Layer 4 of a small transformer language model trained on English Wikipedia (11 layers, counted from 0, width 128).
A neuron adds its activation times its output weights to the MLP's output. To switch it off is to set its activation to zero at one token and run the rest of the model.
A neuron's activation on a vector x is SiLU(gate . x) times (in . x), where the dot is the dot product.

Input weights of the MLP neurons that the questions are about. A number n stands for n times 0.0011.
n60 gate: -77 -71 -83 -167 7 172 -42 -83 180 16 -159 164 81 71 -31 61 143 -109 -107 -20 -158 69 48 -255 -153 21 220 -161 117 148 -125 -116 -111 -55 163 31 -86 191 -91 -7 57 -149 158 -40 217 -3 -147 -188 -149 0 189 17 -98 -153 -88 -63 95 55 -35 -177 -177 -26 -3 -13 71 -155 111 131 147 92 -41 17 90 -121 173 34 -195 -238 47 -13 136 73 105 -106 -17 -148 -20 34 -58 41 68 -83 -81 30 -138 90 37 -30 -89 70 -46 161 3 -114 -27 39 52 76 -83 -165 141 140 -122 10 -98 150 14 57 -181 151 116 115 -148 -83 -84 70 149 169
n117 gate: 93 116 34 -166 38 -57 42 140 -23 73 90 100 -86 113 224 94 -38 -21 -91 53 46 -142 0 19 107 28 -8 -34 48 52 54 -66 219 480 118 96 197 89 33 93 89 -65 152 118 258 237 -87 -75 -15 154 19 -220 -149 -85 -157 -139 90 -152 -156 -49 136 -79 145 -123 -164 -15 45 123 15 31 251 169 62 195 -66 -120 133 -97 141 -34 26 -174 112 53 -244 -55 -154 -138 -165 26 -56 -218 -235 -188 168 22 -83 -151 -72 -52 97 167 85 -11 -11 136 -42 -23 24 -11 188 -124 158 127 31 68 40 -97 -162 122 133 26 50 -150 11 37 -224 -179
n160 gate: -116 -112 128 123 0 -64 -296 -19 20 22 40 -36 -34 -146 -249 -162 -3 -69 37 -183 -40 -169 -70 -80 -37 52 -83 13 -39 -181 217 71 -33 -17 -104 -177 -23 20 82 -38 -59 -10 85 29 13 50 133 0 46 -119 202 -10 89 146 -132 177 0 141 -107 60 -17 112 -170 13 79 -40 26 -72 47 -107 291 -37 45 145 152 -13 64 76 151 -217 -83 -124 -238 237 108 28 -103 -102 -43 -96 13 88 -73 130 181 235 -90 -95 -30 -91 -137 -74 66 -167 -39 -72 -92 68 18 3 169 -95 -75 -129 93 -140 -60 -59 68 65 -93 -10 169 146 128 -71 123 37
n164 gate: -98 52 140 -220 30 56 64 -96 17 69 169 149 -95 46 -24 -215 13 -18 113 -105 -231 60 -151 49 -97 -154 -180 -16 -132 120 -40 182 142 10 48 54 43 32 13 -209 -45 43 -227 42 93 118 76 -76 98 53 -7 -127 6 -83 -101 37 -273 -188 -68 62 75 -107 -32 58 162 13 218 -87 -131 -119 -26 -246 -70 83 102 -29 0 136 -107 13 33 45 101 -23 -56 17 41 -26 10 3 -166 40 119 -26 120 19 -150 122 -63 35 -61 20 145 97 13 -112 -131 -121 -111 -204 3 -10 -60 60 199 -86 -52 -130 255 113 -177 75 -80 -77 16 93 -109 -176
n199 gate: -179 58 -187 -177 24 225 7 251 57 -13 83 144 50 -45 75 -256 42 91 -106 17 -32 85 -94 -63 -128 -254 -35 76 31 21 -57 -119 192 59 -65 -28 -10 -21 -27 -18 -65 -50 7 55 -95 -233 45 -59 114 198 -32 -162 -110 -146 -24 -142 111 116 87 24 111 -126 48 62 -312 48 -245 -34 118 -25 -48 118 156 -99 -94 121 98 -96 113 -55 153 38 -131 84 -67 162 196 -107 149 -28 183 95 -47 -214 -221 -239 -94 -24 -105 31 97 88 -51 -113 -141 21 -11 64 -74 -172 15 -147 46 28 -68 -45 48 -35 43 126 0 -21 106 -124 281 31 54 -70
n200 gate: 76 66 116 7 -82 -71 98 270 102 28 136 -138 164 -11 42 217 22 -73 198 70 242 19 82 -129 -26 -42 -103 -91 -29 40 0 -83 18 67 278 -147 -97 102 -127 152 25 -75 58 -102 33 333 -137 -15 81 -26 112 15 -29 108 -139 -147 7 -26 -372 -137 -37 -67 -171 -200 204 139 220 40 96 -138 -88 -18 -36 -191 19 -158 149 11 -47 179 170 14 -44 -115 -157 134 68 -136 107 173 77 139 -181 72 77 25 103 -36 -138 43 53 -201 102 -145 55 -30 -105 -188 78 -29 -47 86 -60 -316 68 -107 -117 -59 -75 65 180 70 -75 -94 149 -180 54 134
n232 gate: 24 -141 -100 -173 -211 41 52 46 141 -52 185 -200 -140 -108 115 40 -37 -99 27 41 147 -14 150 61 -242 152 37 -40 3 -17 -28 60 153 167 132 -24 44 -17 -40 132 40 97 140 240 159 75 -37 143 3 -17 89 87 94 162 -3 7 -54 75 -137 92 -105 221 -10 -20 -87 -34 -195 20 -109 -151 141 247 -89 -51 -98 232 160 -170 -37 -44 17 -57 7 -54 34 -102 -13 -67 -17 27 -148 210 -63 -143 141 17 -152 116 -44 20 140 -89 -130 -30 140 -80 21 -38 194 164 83 14 35 193 63 71 -182 -145 14 -153 -102 -98 -21 72 -217 -76 -86 -161
n266 gate: 123 163 17 10 -48 -14 158 227 -59 7 136 -142 -32 31 7 72 154 138 -326 -196 159 -157 -186 -31 87 -72 -140 92 7 -3 28 74 -51 158 27 -190 10 105 -17 -278 -37 171 -227 -121 -27 21 203 -89 78 -59 -104 -136 200 -84 -146 -112 185 -135 89 165 -51 -197 -30 -173 58 82 248 -20 28 -11 -92 96 77 143 -4 -106 -207 51 10 44 52 51 -89 7 -52 -50 150 7 3 -147 99 -17 146 -94 58 -13 -147 -37 -90 -3 53 -45 98 -51 -34 -18 102 179 -11 51 178 -94 105 -49 -25 -59 25 -177 179 30 -274 51 31 171 3 -54 -13 80
n60 in: 77 -120 30 121 -72 185 -150 29 150 -110 -45 -3 85 101 0 7 167 43 -126 -111 -198 173 -82 -209 -100 126 -29 -39 144 142 -66 48 -171 105 -13 70 -10 119 32 20 -170 70 116 180 96 -7 10 66 10 -103 23 100 -23 10 42 -80 -98 138 -136 26 -52 91 58 119 113 116 -58 58 29 -145 -49 -101 -147 -76 -142 -146 40 19 -16 -32 52 -141 -91 -16 -10 -159 -162 -6 169 -140 6 -146 -88 -32 -172 74 -42 86 -30 3 -148 59 -55 -35 180 64 67 -127 -35 149 -38 -118 -50 -10 -131 -43 -141 -214 224 16 152 -292 50 23 32 290 -10 225
n117 in: -44 7 83 -43 204 86 357 108 80 -106 -7 4 118 4 -11 4 -25 -47 72 121 -79 174 -100 7 178 100 -185 -151 -31 14 65 17 144 129 -42 -66 -36 60 -197 -161 42 138 77 17 21 132 -50 -171 4 105 -29 -46 -159 14 -56 -80 4 -100 -41 -50 228 140 -154 -88 63 215 -25 144 36 144 -333 249 -24 25 115 4 61 42 -112 243 128 -98 -173 82 198 -232 183 53 82 43 71 -29 -56 28 21 108 21 178 -147 17 73 0 -42 63 7 -66 -178 -211 -53 81 53 -143 102 218 -187 -304 -34 -39 -80 56 -129 -57 94 -76 137 97 -146 144
n160 in: -97 -86 36 146 36 -24 -20 104 -249 -61 31 113 -155 102 -182 236 -67 271 176 -122 107 132 127 103 -8 37 71 -105 -182 -31 189 170 -214 -79 -50 -186 -199 97 -90 -57 47 129 -230 -124 -182 -178 24 51 -149 68 -128 -94 -223 -262 -20 101 -36 -20 242 28 -79 144 86 0 -218 -55 196 140 -12 0 -134 -130 77 200 -246 79 88 -144 35 -43 -170 85 102 -32 140 -208 -19 98 146 -8 184 56 263 66 -43 -213 98 -81 -68 -58 147 -28 -159 233 -152 187 -44 -32 -59 187 -117 100 -81 77 -134 139 137 -43 65 -39 139 114 -220 306 -93 -23 -19 44
n164 in: -21 79 -144 -104 -31 -140 156 78 4 -87 45 -113 198 -131 -178 200 42 179 -172 -10 38 148 -66 -21 35 101 166 -151 88 171 -81 -129 -85 17 112 53 42 -86 51 185 -300 99 151 -164 -78 -10 -94 73 -141 124 -25 27 62 85 69 71 219 -80 -47 63 -187 -153 34 -27 185 27 -227 -24 188 -25 -14 -90 -54 200 -22 -28 73 48 58 199 -309 -20 -34 -28 -98 -154 57 124 169 -49 93 113 18 -197 21 51 -62 -71 28 -37 -43 -130 3 -133 226 75 67 -170 -55 45 -162 147 67 -103 -157 -195 26 165 0 -14 -72 93 -102 170 120 -34 71 -18
n199 in: 160 32 240 32 218 -39 89 69 -56 37 -241 -16 40 107 93 -168 -13 24 36 -49 -88 30 192 133 -69 34 194 -77 -98 169 -132 -41 -175 3 139 -36 137 -182 -64 -106 -38 -122 -16 137 0 84 211 -88 -35 -3 190 -128 -67 101 22 119 126 -29 64 -133 -139 12 -80 -112 -67 -64 3 26 149 13 -45 32 -3 -79 -54 100 -62 -112 195 0 -81 -127 -45 -156 13 -104 0 71 -35 -26 42 102 108 152 10 -140 -74 86 -111 54 -227 157 -35 -10 140 -147 89 -33 -62 -38 -82 -93 -53 -83 147 172 119 -26 -271 -48 -144 -10 161 -102 -41 -221 133 -7
n200 in: -26 -130 11 78 -189 68 -4 142 61 51 -201 -189 4 212 4 32 -263 -3 -57 -202 -179 -29 -75 -85 -83 111 110 67 160 -98 -7 35 77 57 28 -62 14 18 84 -200 24 -76 60 59 21 -78 -57 -192 64 141 -36 -18 -197 170 105 -222 32 -39 288 21 248 153 238 56 -60 -67 14 -21 -114 44 124 124 0 -65 177 25 -89 14 116 14 82 174 53 114 -97 -198 141 155 240 -262 -144 -159 148 31 275 35 -7 73 -186 -66 -84 165 14 -185 -238 -143 -152 51 11 -88 -23 60 40 -87 -150 0 131 46 -134 -105 -33 28 11 105 -38 -14 -35 -22
n232 in: 134 135 78 -60 -64 -67 79 -144 -179 -139 0 -48 -65 112 220 -42 4 155 -4 -112 18 29 74 -161 72 278 -70 -42 -21 191 214 144 118 42 -48 -47 -85 45 0 -58 107 179 -73 79 -28 -53 -211 109 199 86 78 -208 -21 -55 73 -86 53 -198 62 95 -28 -87 -79 -125 -246 143 132 0 46 -109 -56 221 55 60 -18 49 110 14 138 56 148 217 38 -28 -288 73 34 10 -185 133 98 136 -62 -141 -223 52 -234 -175 -57 -52 -112 -138 -69 79 -24 -7 64 50 -26 -35 -302 -41 25 -226 -25 -4 -41 52 -158 -83 -200 -84 107 0 -90 -113 72 -156
n266 in: 130 -62 -87 76 43 -114 -41 107 7 -38 -7 85 48 -3 119 3 53 112 20 -30 -37 158 -43 93 98 93 -23 -207 156 29 -213 68 -13 -27 6 7 -107 154 -131 -327 -20 189 20 -75 20 -110 -37 73 254 7 10 -75 -10 -36 36 -61 -76 117 76 133 -86 95 -13 -95 69 20 -62 52 130 -137 -138 285 -87 -94 3 -82 -53 23 -26 43 -219 13 -72 20 -101 -171 -81 20 92 -166 20 212 -97 -45 79 153 63 -110 157 -84 -280 -154 7 0 -49 222 54 -41 98 -92 -95 -144 30 -132 -174 126 115 43 78 271 -69 -181 -202 -17 -72 117 -61 168

Output weights of the MLP neurons that the questions are about. A number n stands for n times 0.00031.
n60: 30 -4 100 79 59 -27 200 76 77 0 222 -34 -61 -102 91 -48 154 -246 -228 166 -161 18 93 249 -155 -69 -40 44 -15 26 -282 -7 -316 104 -81 132 19 29 -145 98 -122 -76 27 44 -11 137 97 25 202 -25 -125 -14 172 -55 -261 -132 -268 45 -31 256 -86 233 -210 52 117 -4 142 -103 -83 -101 -251 31 41 205 88 84 30 122 49 160 -109 59 -66 23 -205 23 -27 54 121 -45 133 0 110 95 60 -54 147 165 -56 -21 105 307 41 35 103 63 -81 142 59 -147 7 -44 88 -116 -177 7 0 -71 -125 -108 35 40 102 64 -231 87 -205 122
n117: 129 48 163 -24 -112 -69 8 -35 -50 4 0 -137 -334 -141 7 22 217 278 97 -128 157 -189 16 -164 -110 -125 -26 182 -84 138 -140 -80 12 227 22 -75 -199 257 -85 117 205 -180 -32 -61 -108 85 -55 13 -46 30 -35 -48 7 -211 69 219 75 69 -96 140 216 -102 229 -90 115 49 -92 168 43 37 -271 -142 129 104 -72 175 -90 -140 71 -76 -67 -27 120 24 -151 208 -132 15 -12 4 -62 -48 -372 -4 40 -116 139 -4 -157 62 137 -24 -141 28 -23 -143 -42 42 131 26 8 191 19 380 55 279 -146 57 50 124 97 -4 63 -146 112 -113 -156 -124
n160: -50 -43 42 277 -38 -112 -212 107 -72 250 -214 -107 82 -13 7 4 140 -116 -70 42 87 -135 120 96 22 -24 -4 -142 -68 106 177 -45 -244 185 0 -31 -77 105 -99 -94 -174 -125 160 -110 38 -135 -105 -468 189 95 61 105 4 236 -192 264 -82 -152 254 73 97 -234 -150 -50 -25 -89 -159 139 -51 80 -11 -151 57 145 -87 8 -35 -61 177 8 -90 -34 -19 0 0 107 -205 45 158 0 84 12 -15 240 67 -52 -232 -225 12 -113 -72 -210 -113 80 -49 50 118 19 -76 62 -8 -83 -57 13 209 -126 -46 127 122 194 12 -387 146 161 69 -72 40 54
n164: -93 86 -175 21 -65 -39 -55 105 -95 31 -232 -18 -57 87 -35 73 -28 -73 -13 -17 82 54 14 173 30 119 3 199 3 20 -97 -17 -50 133 -132 245 124 -141 -23 -78 150 -34 -25 -109 89 176 -189 94 44 -7 -41 23 177 72 -129 152 -137 136 196 -193 111 59 -48 83 99 116 -132 75 77 -49 20 -119 159 106 -174 61 197 -251 -106 -81 227 116 10 80 180 -67 -283 -17 -51 -77 85 -168 -73 -33 53 -23 -155 -292 -199 -114 -125 -69 101 186 3 -103 0 -109 -55 104 76 61 85 -85 -19 51 -156 -54 178 -157 172 -184 33 37 -181 61 59 75
n199: -193 -97 -25 305 -227 -111 75 29 166 -249 71 -111 -28 122 -98 -116 -4 -97 220 -93 39 66 54 32 -31 62 -56 -21 -39 -14 -57 178 -52 -89 174 -105 -32 87 51 -7 -108 -35 82 -46 103 88 -191 179 34 -173 39 -132 -51 49 -22 -142 -55 -24 -107 222 -79 69 7 -298 182 -4 85 -96 -7 51 -316 -94 69 244 -136 147 14 0 18 -91 40 199 153 7 139 44 11 175 109 3 -78 -48 -202 -20 -178 124 -29 50 145 -142 11 146 -4 -115 -198 28 -43 4 276 162 -11 14 -28 -92 -108 14 207 52 291 -73 -78 -116 7 4 60 50 65 107
n200: 19 -13 -19 -162 182 95 126 -297 26 -213 -172 63 92 -100 -3 -60 243 -84 77 38 300 -44 149 99 41 23 89 4 -239 41 -31 -167 -225 -63 4 -46 50 -26 -127 -7 68 -138 -18 -30 -68 58 37 134 183 134 -143 219 22 34 -122 -73 -299 21 -20 95 -12 -39 186 -180 85 -84 83 176 -116 -65 -127 -146 32 53 -78 -7 141 57 -128 -145 -73 151 -15 -66 -55 160 -211 56 -268 77 -22 -71 -62 151 43 -51 -349 132 -242 144 127 -76 169 248 102 91 4 383 -8 -79 34 49 68 -34 -62 -30 -65 -160 117 55 99 -15 54 29 214 53 65 102
n232: 82 -42 -41 116 -18 23 11 -37 40 175 -179 -23 86 -57 -24 62 -128 157 -171 181 -113 54 104 33 -198 27 -230 188 -127 -55 -122 -108 -208 93 -321 -101 -37 -29 -131 -91 -59 -113 72 -25 -121 32 142 -295 103 243 -139 -17 -60 -168 27 -274 30 24 -95 -155 157 -116 -33 164 82 147 -88 -69 30 227 -44 -38 -239 59 61 15 -63 -118 215 -80 -49 -202 -118 53 87 -34 178 192 86 -31 -178 -23 124 7 139 25 166 193 45 28 -47 -58 86 15 -190 199 -40 62 -227 133 119 -156 -124 42 245 -29 143 166 15 54 115 -66 67 -20 -15 35 -138 206
n266: -146 -275 71 46 7 62 -22 -117 162 44 161 12 79 -49 99 -35 42 -4 233 -280 188 58 -83 75 51 152 254 19 -118 -11 116 -237 -74 74 -32 30 -94 44 150 99 -28 -198 159 66 56 170 155 230 -104 -100 163 42 35 -192 -78 257 -53 63 39 -7 -8 -186 30 -83 -173 -122 -39 -15 -102 272 -11 -38 -48 137 -104 -70 98 -216 -72 33 61 -22 -175 83 96 142 -165 -252 -161 93 173 66 140 -25 213 158 -42 -89 -49 -32 132 74 -102 -35 -81 -67 -115 -111 -52 -155 128 257 48 -21 -235 -186 -72 58 -74 -141 140 44 273 80 0 136 -68 -93

Each question names a token from some text and the token that comes next. It shows the vector x that enters the MLP there. A number n stands for n times 0.008.

Then comes g, the gradient of the next token's log-probability with respect to the MLP's output, scaled to length 1. A neuron's effect is roughly proportional to its activation times (output weights . g). A number n stands for n times 0.00087.

"and", then "ran"
x: 21 -11 -124 -73 87 -106 113 -29 -37 -104 -48 -10 72 86 -187 -17 24 21 129 -6 155 0 65 -164 79 104 41 198 15 56 19 -41 -2 210 -268 167 29 139 -135 62 -3 58 155 72 -237 -99 -74 -132 -133 92 -42 299 147 176 133 -195 24 12 203 -175 -32 25 -147 59 -39 105 50 46 -111 -88 26 -2 149 -165 230 -143 -27 5 -116 91 198 -68 -106 49 -144 49 -49 30 164 189 16 131 -298 45 -158 -263 -35 109 -49 -44 -30 289 38 92 -49 37 -124 131 -44 18 -140 -17 65 -49 -134 -93 -3 -15 -167 -63 33 76 -38 -163 -136 106 -73 30
g: -72 271 81 23 99 14 -213 -95 75 26 80 235 34 14 -12 106 167 8 218 25 111 17 -101 110 51 42 91 -2 38 -20 65 -105 -86 -3 -28 89 169 -198 -34 86 -227 -40 107 -185 88 33 129 -47 34 57 136 -96 48 -54 40 -80 -150 -15 50 -170 47 -131 -138 100 48 -24 150 107 -69 -14 37 -36 -31 -82 -85 -53 17 -114 -42 16 -13 126 -180 -52 -112 31 -99 74 -10 94 -22 48 5 138 -75 -13 -78 -20 -75 12 208 -84 -103 -113 -212 129 71 -105 -130 -35 -32 -86 -51 27 -20 -50 101 -153 176 81 -205 -31 -30 -174 175 109 -31 53
Switching off which neuron hurts the next token most? n200

" +", then "3"
x: 22 155 33 214 -115 -133 -32 -21 -402 263 67 -8 -58 -23 -44 107 128 51 -81 53 2 -26 49 -103 56 225 -136 163 189 137 -7 54 190 170 144 -110 38 15 -148 109 -33 94 -29 47 -50 59 7 167 40 43 -41 95 237 79 -112 -164 39 -32 41 -223 -51 132 -239 115 -75 -21 139 -89 61 -36 43 187 -108 25 68 203 -21 0 -8 -8 -5 -39 -77 -12 70 -181 40 38 5 81 -22 -74 -50 -102 -26 -247 152 -80 204 18 -6 -70 -212 165 -102 156 73 -55 -95 -122 -97 -82 -114 -225 115 7 -62 81 -56 -169 -94 78 -138 -254 -76 -20 61 -131
g: -207 20 -39 58 -63 -41 16 -68 24 19 82 57 -40 154 78 -66 46 64 -59 -6 -139 210 -255 -110 125 72 94 16 -71 -121 39 12 -104 -219 -130 -140 92 41 142 59 96 241 35 8 7 77 -108 -4 -39 -68 42 62 160 -12 -26 -4 -130 23 8 118 50 -33 -4 111 160 -199 187 94 -23 27 70 48 -180 -228 161 -57 44 58 -6 95 -138 2 70 -56 89 -64 89 -27 -57 -77 13 100 -8 -133 -52 180 168 26 46 -132 -81 68 194 111 -112 12 -84 -49 -55 -128 -8 -61 22 66 67 -142 -93 -180 113 173 -63 106 -122 -70 15 -109 40 -178
Which neuron, switched off, raises the next token's probability most? n232

"g", then "ui"
x: 63 65 -249 -204 190 -82 91 -56 176 111 -48 88 -14 87 -110 125 -161 -12 81 -263 255 -117 -39 -84 61 153 2 212 -105 194 121 -25 -5 -32 116 104 -280 219 44 -67 86 28 22 62 -107 -10 -89 -84 -206 -70 -138 -35 104 163 -71 -105 9 140 -17 -53 22 -78 -55 1 -42 35 -154 1 -196 9 31 44 74 81 157 1 -4 16 -146 201 -36 -35 -90 89 -66 185 -65 29 -47 102 77 80 7 -21 -199 -157 -70 1 -78 244 -109 23 -55 182 1 168 -124 -53 -284 53 132 -30 161 86 -71 124 7 -46 82 170 -218 128 -61 -144 -213 17 -65 119
g: -48 118 13 141 -119 -175 41 -129 -119 -75 -65 25 -2 -154 114 3 -106 73 6 -17 -13 -143 -49 -57 56 72 -31 4 89 -10 105 247 38 127 -10 30 -48 -156 48 53 -68 8 -7 1 35 -39 151 -165 -10 130 64 74 -114 124 -1 -54 -119 -84 183 -14 88 -124 41 -134 -98 53 -18 109 102 62 -88 189 20 85 70 49 -35 231 22 9 -9 48 -15 -94 -35 -113 -130 -105 44 59 -83 120 129 56 132 -96 -169 -238 -227 147 -14 54 -20 -56 -34 220 134 28 -73 -217 -98 -136 4 44 70 17 39 -180 238 28 -162 51 -139 40 78 -11 123 -53
Switching off which neuron hurts the next token most? n60

".", then "6"
x: -85 63 67 26 38 -15 37 -218 0 -31 46 -2 111 -42 -15 34 -62 -137 163 51 12 98 -28 -106 193 -33 -77 61 -49 -56 145 -151 95 151 -54 -85 142 -1 -14 126 40 194 -184 -29 -6 146 -4 203 73 -145 -183 -64 9 319 -92 -167 -111 -49 -257 -120 28 -14 -221 166 -45 56 -115 -42 111 152 147 57 -160 5 273 44 -8 -50 -26 -40 -300 153 -20 129 179 249 54 -95 -15 -58 3 201 18 -110 -45 -71 145 197 162 -6 -115 188 -130 72 -149 -25 -48 84 87 14 -56 -155 -159 -198 32 -47 5 59 20 -35 -87 238 -81 -189 -68 -84 31 -97
g: 103 -83 156 -178 -83 133 -110 18 137 -216 47 -66 -103 -171 87 47 -87 -3 159 32 -113 236 -60 200 99 48 21 160 90 -211 137 -42 14 26 88 -133 199 -184 55 38 -82 -98 -55 -101 -83 -157 -29 60 -11 43 14 -120 113 -137 52 226 -11 -62 -8 -131 -78 -94 -5 128 -8 -216 1 65 -24 -6 53 11 104 34 112 -69 153 -29 12 -127 -46 122 9 -50 -92 -46 54 -27 118 41 31 -45 -80 39 -61 23 -27 -100 96 116 36 13 187 -101 -114 -124 44 -152 -5 1 189 -7 -27 16 71 206 79 -188 96 -61 62 33 -29 50 10 -24 -168 -96
Switching off which neuron hurts the next token most? n160

"5", then "."
x: -13 253 -118 -166 -74 -73 165 -137 -145 10 25 -57 -132 137 -88 158 67 -45 133 -14 17 -155 91 83 286 123 -93 151 -109 167 -48 -121 70 -101 -201 -199 -12 -68 -87 44 -111 231 -49 1 14 -114 -38 56 43 67 -137 20 228 142 -42 142 -70 -71 -183 -107 158 -47 -84 103 -131 -170 -183 -64 138 213 53 -1 23 55 -130 -98 64 61 -20 -81 -67 52 105 -16 98 -56 37 63 77 16 79 159 -25 30 -106 -20 248 -62 152 -22 10 107 -76 157 -29 318 -100 271 -175 85 45 -274 -19 -220 14 -19 -100 -76 -121 -54 -51 10 -179 -64 -29 -37 18 69
g: 9 20 -132 -92 -30 199 -55 156 -160 183 -63 -95 -48 -109 -147 -112 104 99 46 17 -94 -86 85 19 -164 -129 -67 78 20 -4 -81 67 99 100 38 -39 25 218 -105 88 155 -115 -5 13 120 55 5 -107 -41 0 121 38 -31 18 23 65 -69 -31 -118 -86 80 205 -72 60 -82 -32 79 -40 -182 -97 79 181 55 27 -22 61 -32 20 34 -19 57 15 55 -94 -115 -54 -22 -112 -183 16 9 -59 325 -66 51 299 -51 176 25 -60 34 4 102 4 99 5 -106 4 63 69 26 -111 -187 214 86 -183 -223 56 48 -36 -100 9 22 -126 -81 126 -102 -98
Which neuron, switched off, raises the next token's probability most? n200

"2", then " p"
x: 7 -14 -111 16 -121 -169 206 7 57 145 -5 129 91 213 -83 -38 129 5 -127 -155 -13 -40 -64 -56 35 189 -11 299 149 -102 -29 3 123 -182 6 -121 141 137 -96 115 -103 -18 -43 -101 -4 -178 17 -48 -187 118 -45 93 27 188 -161 -84 -159 131 135 -55 63 51 90 173 22 -167 -41 35 -35 174 -53 65 -20 -111 -71 -95 -248 -119 -104 24 -146 7 21 -177 130 -94 -59 237 -21 -79 41 58 -63 31 -265 -32 163 245 32 172 6 76 -168 65 -19 -46 -80 120 20 207 -26 -71 62 -40 -34 132 -143 -26 11 -193 -238 143 -49 -234 79 82 129 94
g: 56 -44 6 -37 15 81 -145 1 30 52 48 -200 5 194 31 -44 20 78 -23 57 -51 144 161 -65 -83 -36 31 -79 -123 -102 71 62 -149 1 -106 65 75 -29 -297 -37 -61 -143 30 160 25 109 -79 2 38 161 -55 -164 -61 -94 73 -233 189 110 23 56 -60 16 -102 99 22 170 -179 52 61 33 -82 -70 127 66 -131 -61 211 84 127 -212 43 63 -111 -29 -58 46 64 -85 -95 86 165 75 -43 -85 28 -40 18 -29 -67 -167 46 108 62 -91 38 60 -166 -77 7 50 37 72 15 -298 -125 13 -66 59 226 -13 -14 17 121 -45 -45 160 179 4
Switching off which neuron hurts the next token most? n60

" but", then " M"
x: -84 75 73 -98 43 122 85 52 -130 107 -58 -21 -11 -118 29 -8 105 -39 159 -36 135 74 208 8 -100 -99 -18 81 155 -59 -157 48 129 57 43 -65 43 24 -138 -22 88 -213 -27 194 -200 112 6 -172 2 -29 33 -21 -97 -18 -93 -284 -113 51 -140 -29 111 153 -18 241 76 -145 -88 -84 -192 -226 102 64 -80 250 129 104 -158 -30 -43 -215 -46 62 77 246 3 -20 45 -90 307 201 -163 158 -90 -121 77 -41 252 54 149 -122 -12 -7 25 105 -20 -33 72 29 106 10 -27 63 -12 -249 -6 46 -184 -81 -113 -50 -114 6 153 -83 83 -58 -50 -50
g: -69 9 -54 -36 108 36 -1 4 -49 104 -20 67 208 -49 -97 82 -120 42 122 -18 -157 -39 76 -77 132 -11 -32 -35 -103 34 193 68 -125 2 -80 -61 166 64 -28 78 -118 -66 -31 -8 18 13 -6 -21 -46 166 43 -66 47 -61 55 -112 71 -130 -52 -64 -198 -11 4 -38 28 33 119 -46 17 -64 14 6 -42 -92 23 179 194 235 7 63 -116 100 -102 38 -127 207 -17 153 51 -217 -23 24 16 -5 -21 48 8 167 133 146 -95 137 47 -135 32 -162 -7 -34 58 -241 -17 -398 6 135 60 215 -18 139 49 -114 -122 -123 -30 -40 -21 -172 28 -27
Switching off which neuron hurts the next token most? n164

"r", then "us"
x: 1 116 -134 34 4 -34 117 30 28 -12 136 29 5 33 -38 302 -103 2 -28 -30 -13 22 -55 247 165 152 -78 9 25 -24 -35 -117 66 -105 -35 168 -236 145 -162 -103 -151 71 201 -175 -161 -45 29 -153 61 -67 -52 124 -73 178 -131 -142 -145 180 -118 35 -14 106 46 -40 86 0 -100 -24 -97 -24 -29 198 -86 107 73 -81 -103 141 -26 -130 41 -219 -50 -1 -92 20 -194 -63 141 126 130 196 31 228 -125 -110 59 -101 -36 -90 -204 140 153 127 42 -41 -178 140 -83 80 -99 -122 98 -59 -248 -85 130 7 10 122 8 40 -187 276 24 -2 26 90
g: -34 188 -143 87 55 -24 -13 -202 -94 -7 -95 51 -219 -11 -69 -110 123 170 110 -69 -120 97 -57 -34 -28 -11 -95 19 -82 -118 78 51 101 -23 24 -75 123 200 -2 203 82 177 47 34 -148 -27 -189 45 -40 27 -24 45 -102 -174 42 -32 126 -40 -1 -67 44 119 -63 42 145 -93 -160 24 -9 -98 -112 -63 52 105 -28 -188 22 52 70 -16 46 69 -38 87 72 110 -59 25 -69 -107 160 -92 227 177 -41 112 63 -93 45 -237 -13 17 -152 0 -71 -53 -67 223 8 -170 -153 129 -183 86 -110 102 66 -21 74 90 129 -65 -24 -63 179 18 7 -11
Which neuron, switched off, raises the next token's probability most? n117

"'s", then " Pro"
x: -68 107 78 3 -27 -110 -120 152 98 -155 -21 -16 -7 158 -85 113 92 128 -23 -44 118 -177 -21 17 264 -74 131 -39 -72 -166 -70 8 -31 81 141 89 -99 -3 18 28 88 -45 166 172 -135 146 31 214 85 144 86 202 -81 223 -207 -337 -112 19 -70 5 66 183 -43 -165 -81 -97 -55 -49 -115 36 -111 146 82 64 113 -65 -74 -107 -53 93 42 65 58 -207 45 -75 -27 94 126 18 137 -3 -90 104 -68 -23 16 68 -112 -119 -24 147 50 -165 94 -22 23 170 66 46 -82 26 -54 -225 -34 -69 63 -79 22 -140 -127 193 -223 34 -71 -51 -185 -39
g: 60 -115 -148 -204 39 -121 93 4 128 21 154 71 -23 -53 -227 -52 97 -11 132 -61 -66 114 -106 -221 77 75 112 89 208 0 -115 11 -90 179 119 96 6 13 64 -63 -49 -104 -23 19 -232 -168 -48 -10 28 -34 41 78 -103 77 -131 -8 37 57 -13 -204 113 146 -126 -41 77 180 -171 9 10 -153 19 90 114 -55 -98 71 -103 -16 208 46 -12 -23 -99 161 -2 -71 63 4 -210 110 9 -71 95 46 -72 41 -14 -15 277 80 120 -123 -78 -63 17 16 -100 -64 26 -12 -45 49 3 -115 -57 96 74 104 -129 139 -34 -7 21 35 105 -125 -130 161
Which neuron, switched off, raises the next token's probability most? n200

"°", then " "
x: -190 109 13 10 45 -171 127 -180 14 183 -191 -26 39 -1 50 96 68 12 133 23 -83 -244 -12 -98 52 0 -120 -11 -302 53 44 329 230 -22 -41 -56 204 35 92 198 -83 87 7 120 -91 -16 17 130 243 -24 -117 7 -27 137 54 -82 -53 -6 -85 -63 112 156 -230 27 -41 98 23 -253 76 -25 202 231 -196 -83 -76 -1 50 -199 -83 -118 33 15 -49 -144 156 19 -62 -24 45 -155 22 54 37 4 3 42 25 17 166 23 -156 -110 -136 144 22 158 6 139 -53 87 -116 -48 34 -135 -69 22 -375 90 81 -36 -22 123 16 -218 -60 117 -27 37
g: 69 -38 69 120 55 96 -130 -96 15 58 -28 -26 133 9 -15 187 145 -240 -8 -16 -7 -80 60 142 61 -85 -99 -86 97 10 114 14 -195 -32 315 125 -3 -48 -155 8 -117 -207 77 -134 -16 -96 64 89 -16 -3 -83 57 77 9 -24 -53 30 -58 18 -77 -106 41 17 -36 111 254 -94 23 33 53 -20 -44 -15 244 -162 7 54 -16 -162 9 181 -104 -136 61 -24 -115 11 -8 75 39 72 -68 33 89 -69 -228 7 18 146 29 -138 -126 -102 41 119 -126 173 102 -46 35 -156 27 -7 -130 59 -46 -140 200 71 30 69 64 -167 64 -201 54 -7 36
Which neuron, switched off, raises the next token's probability most? n160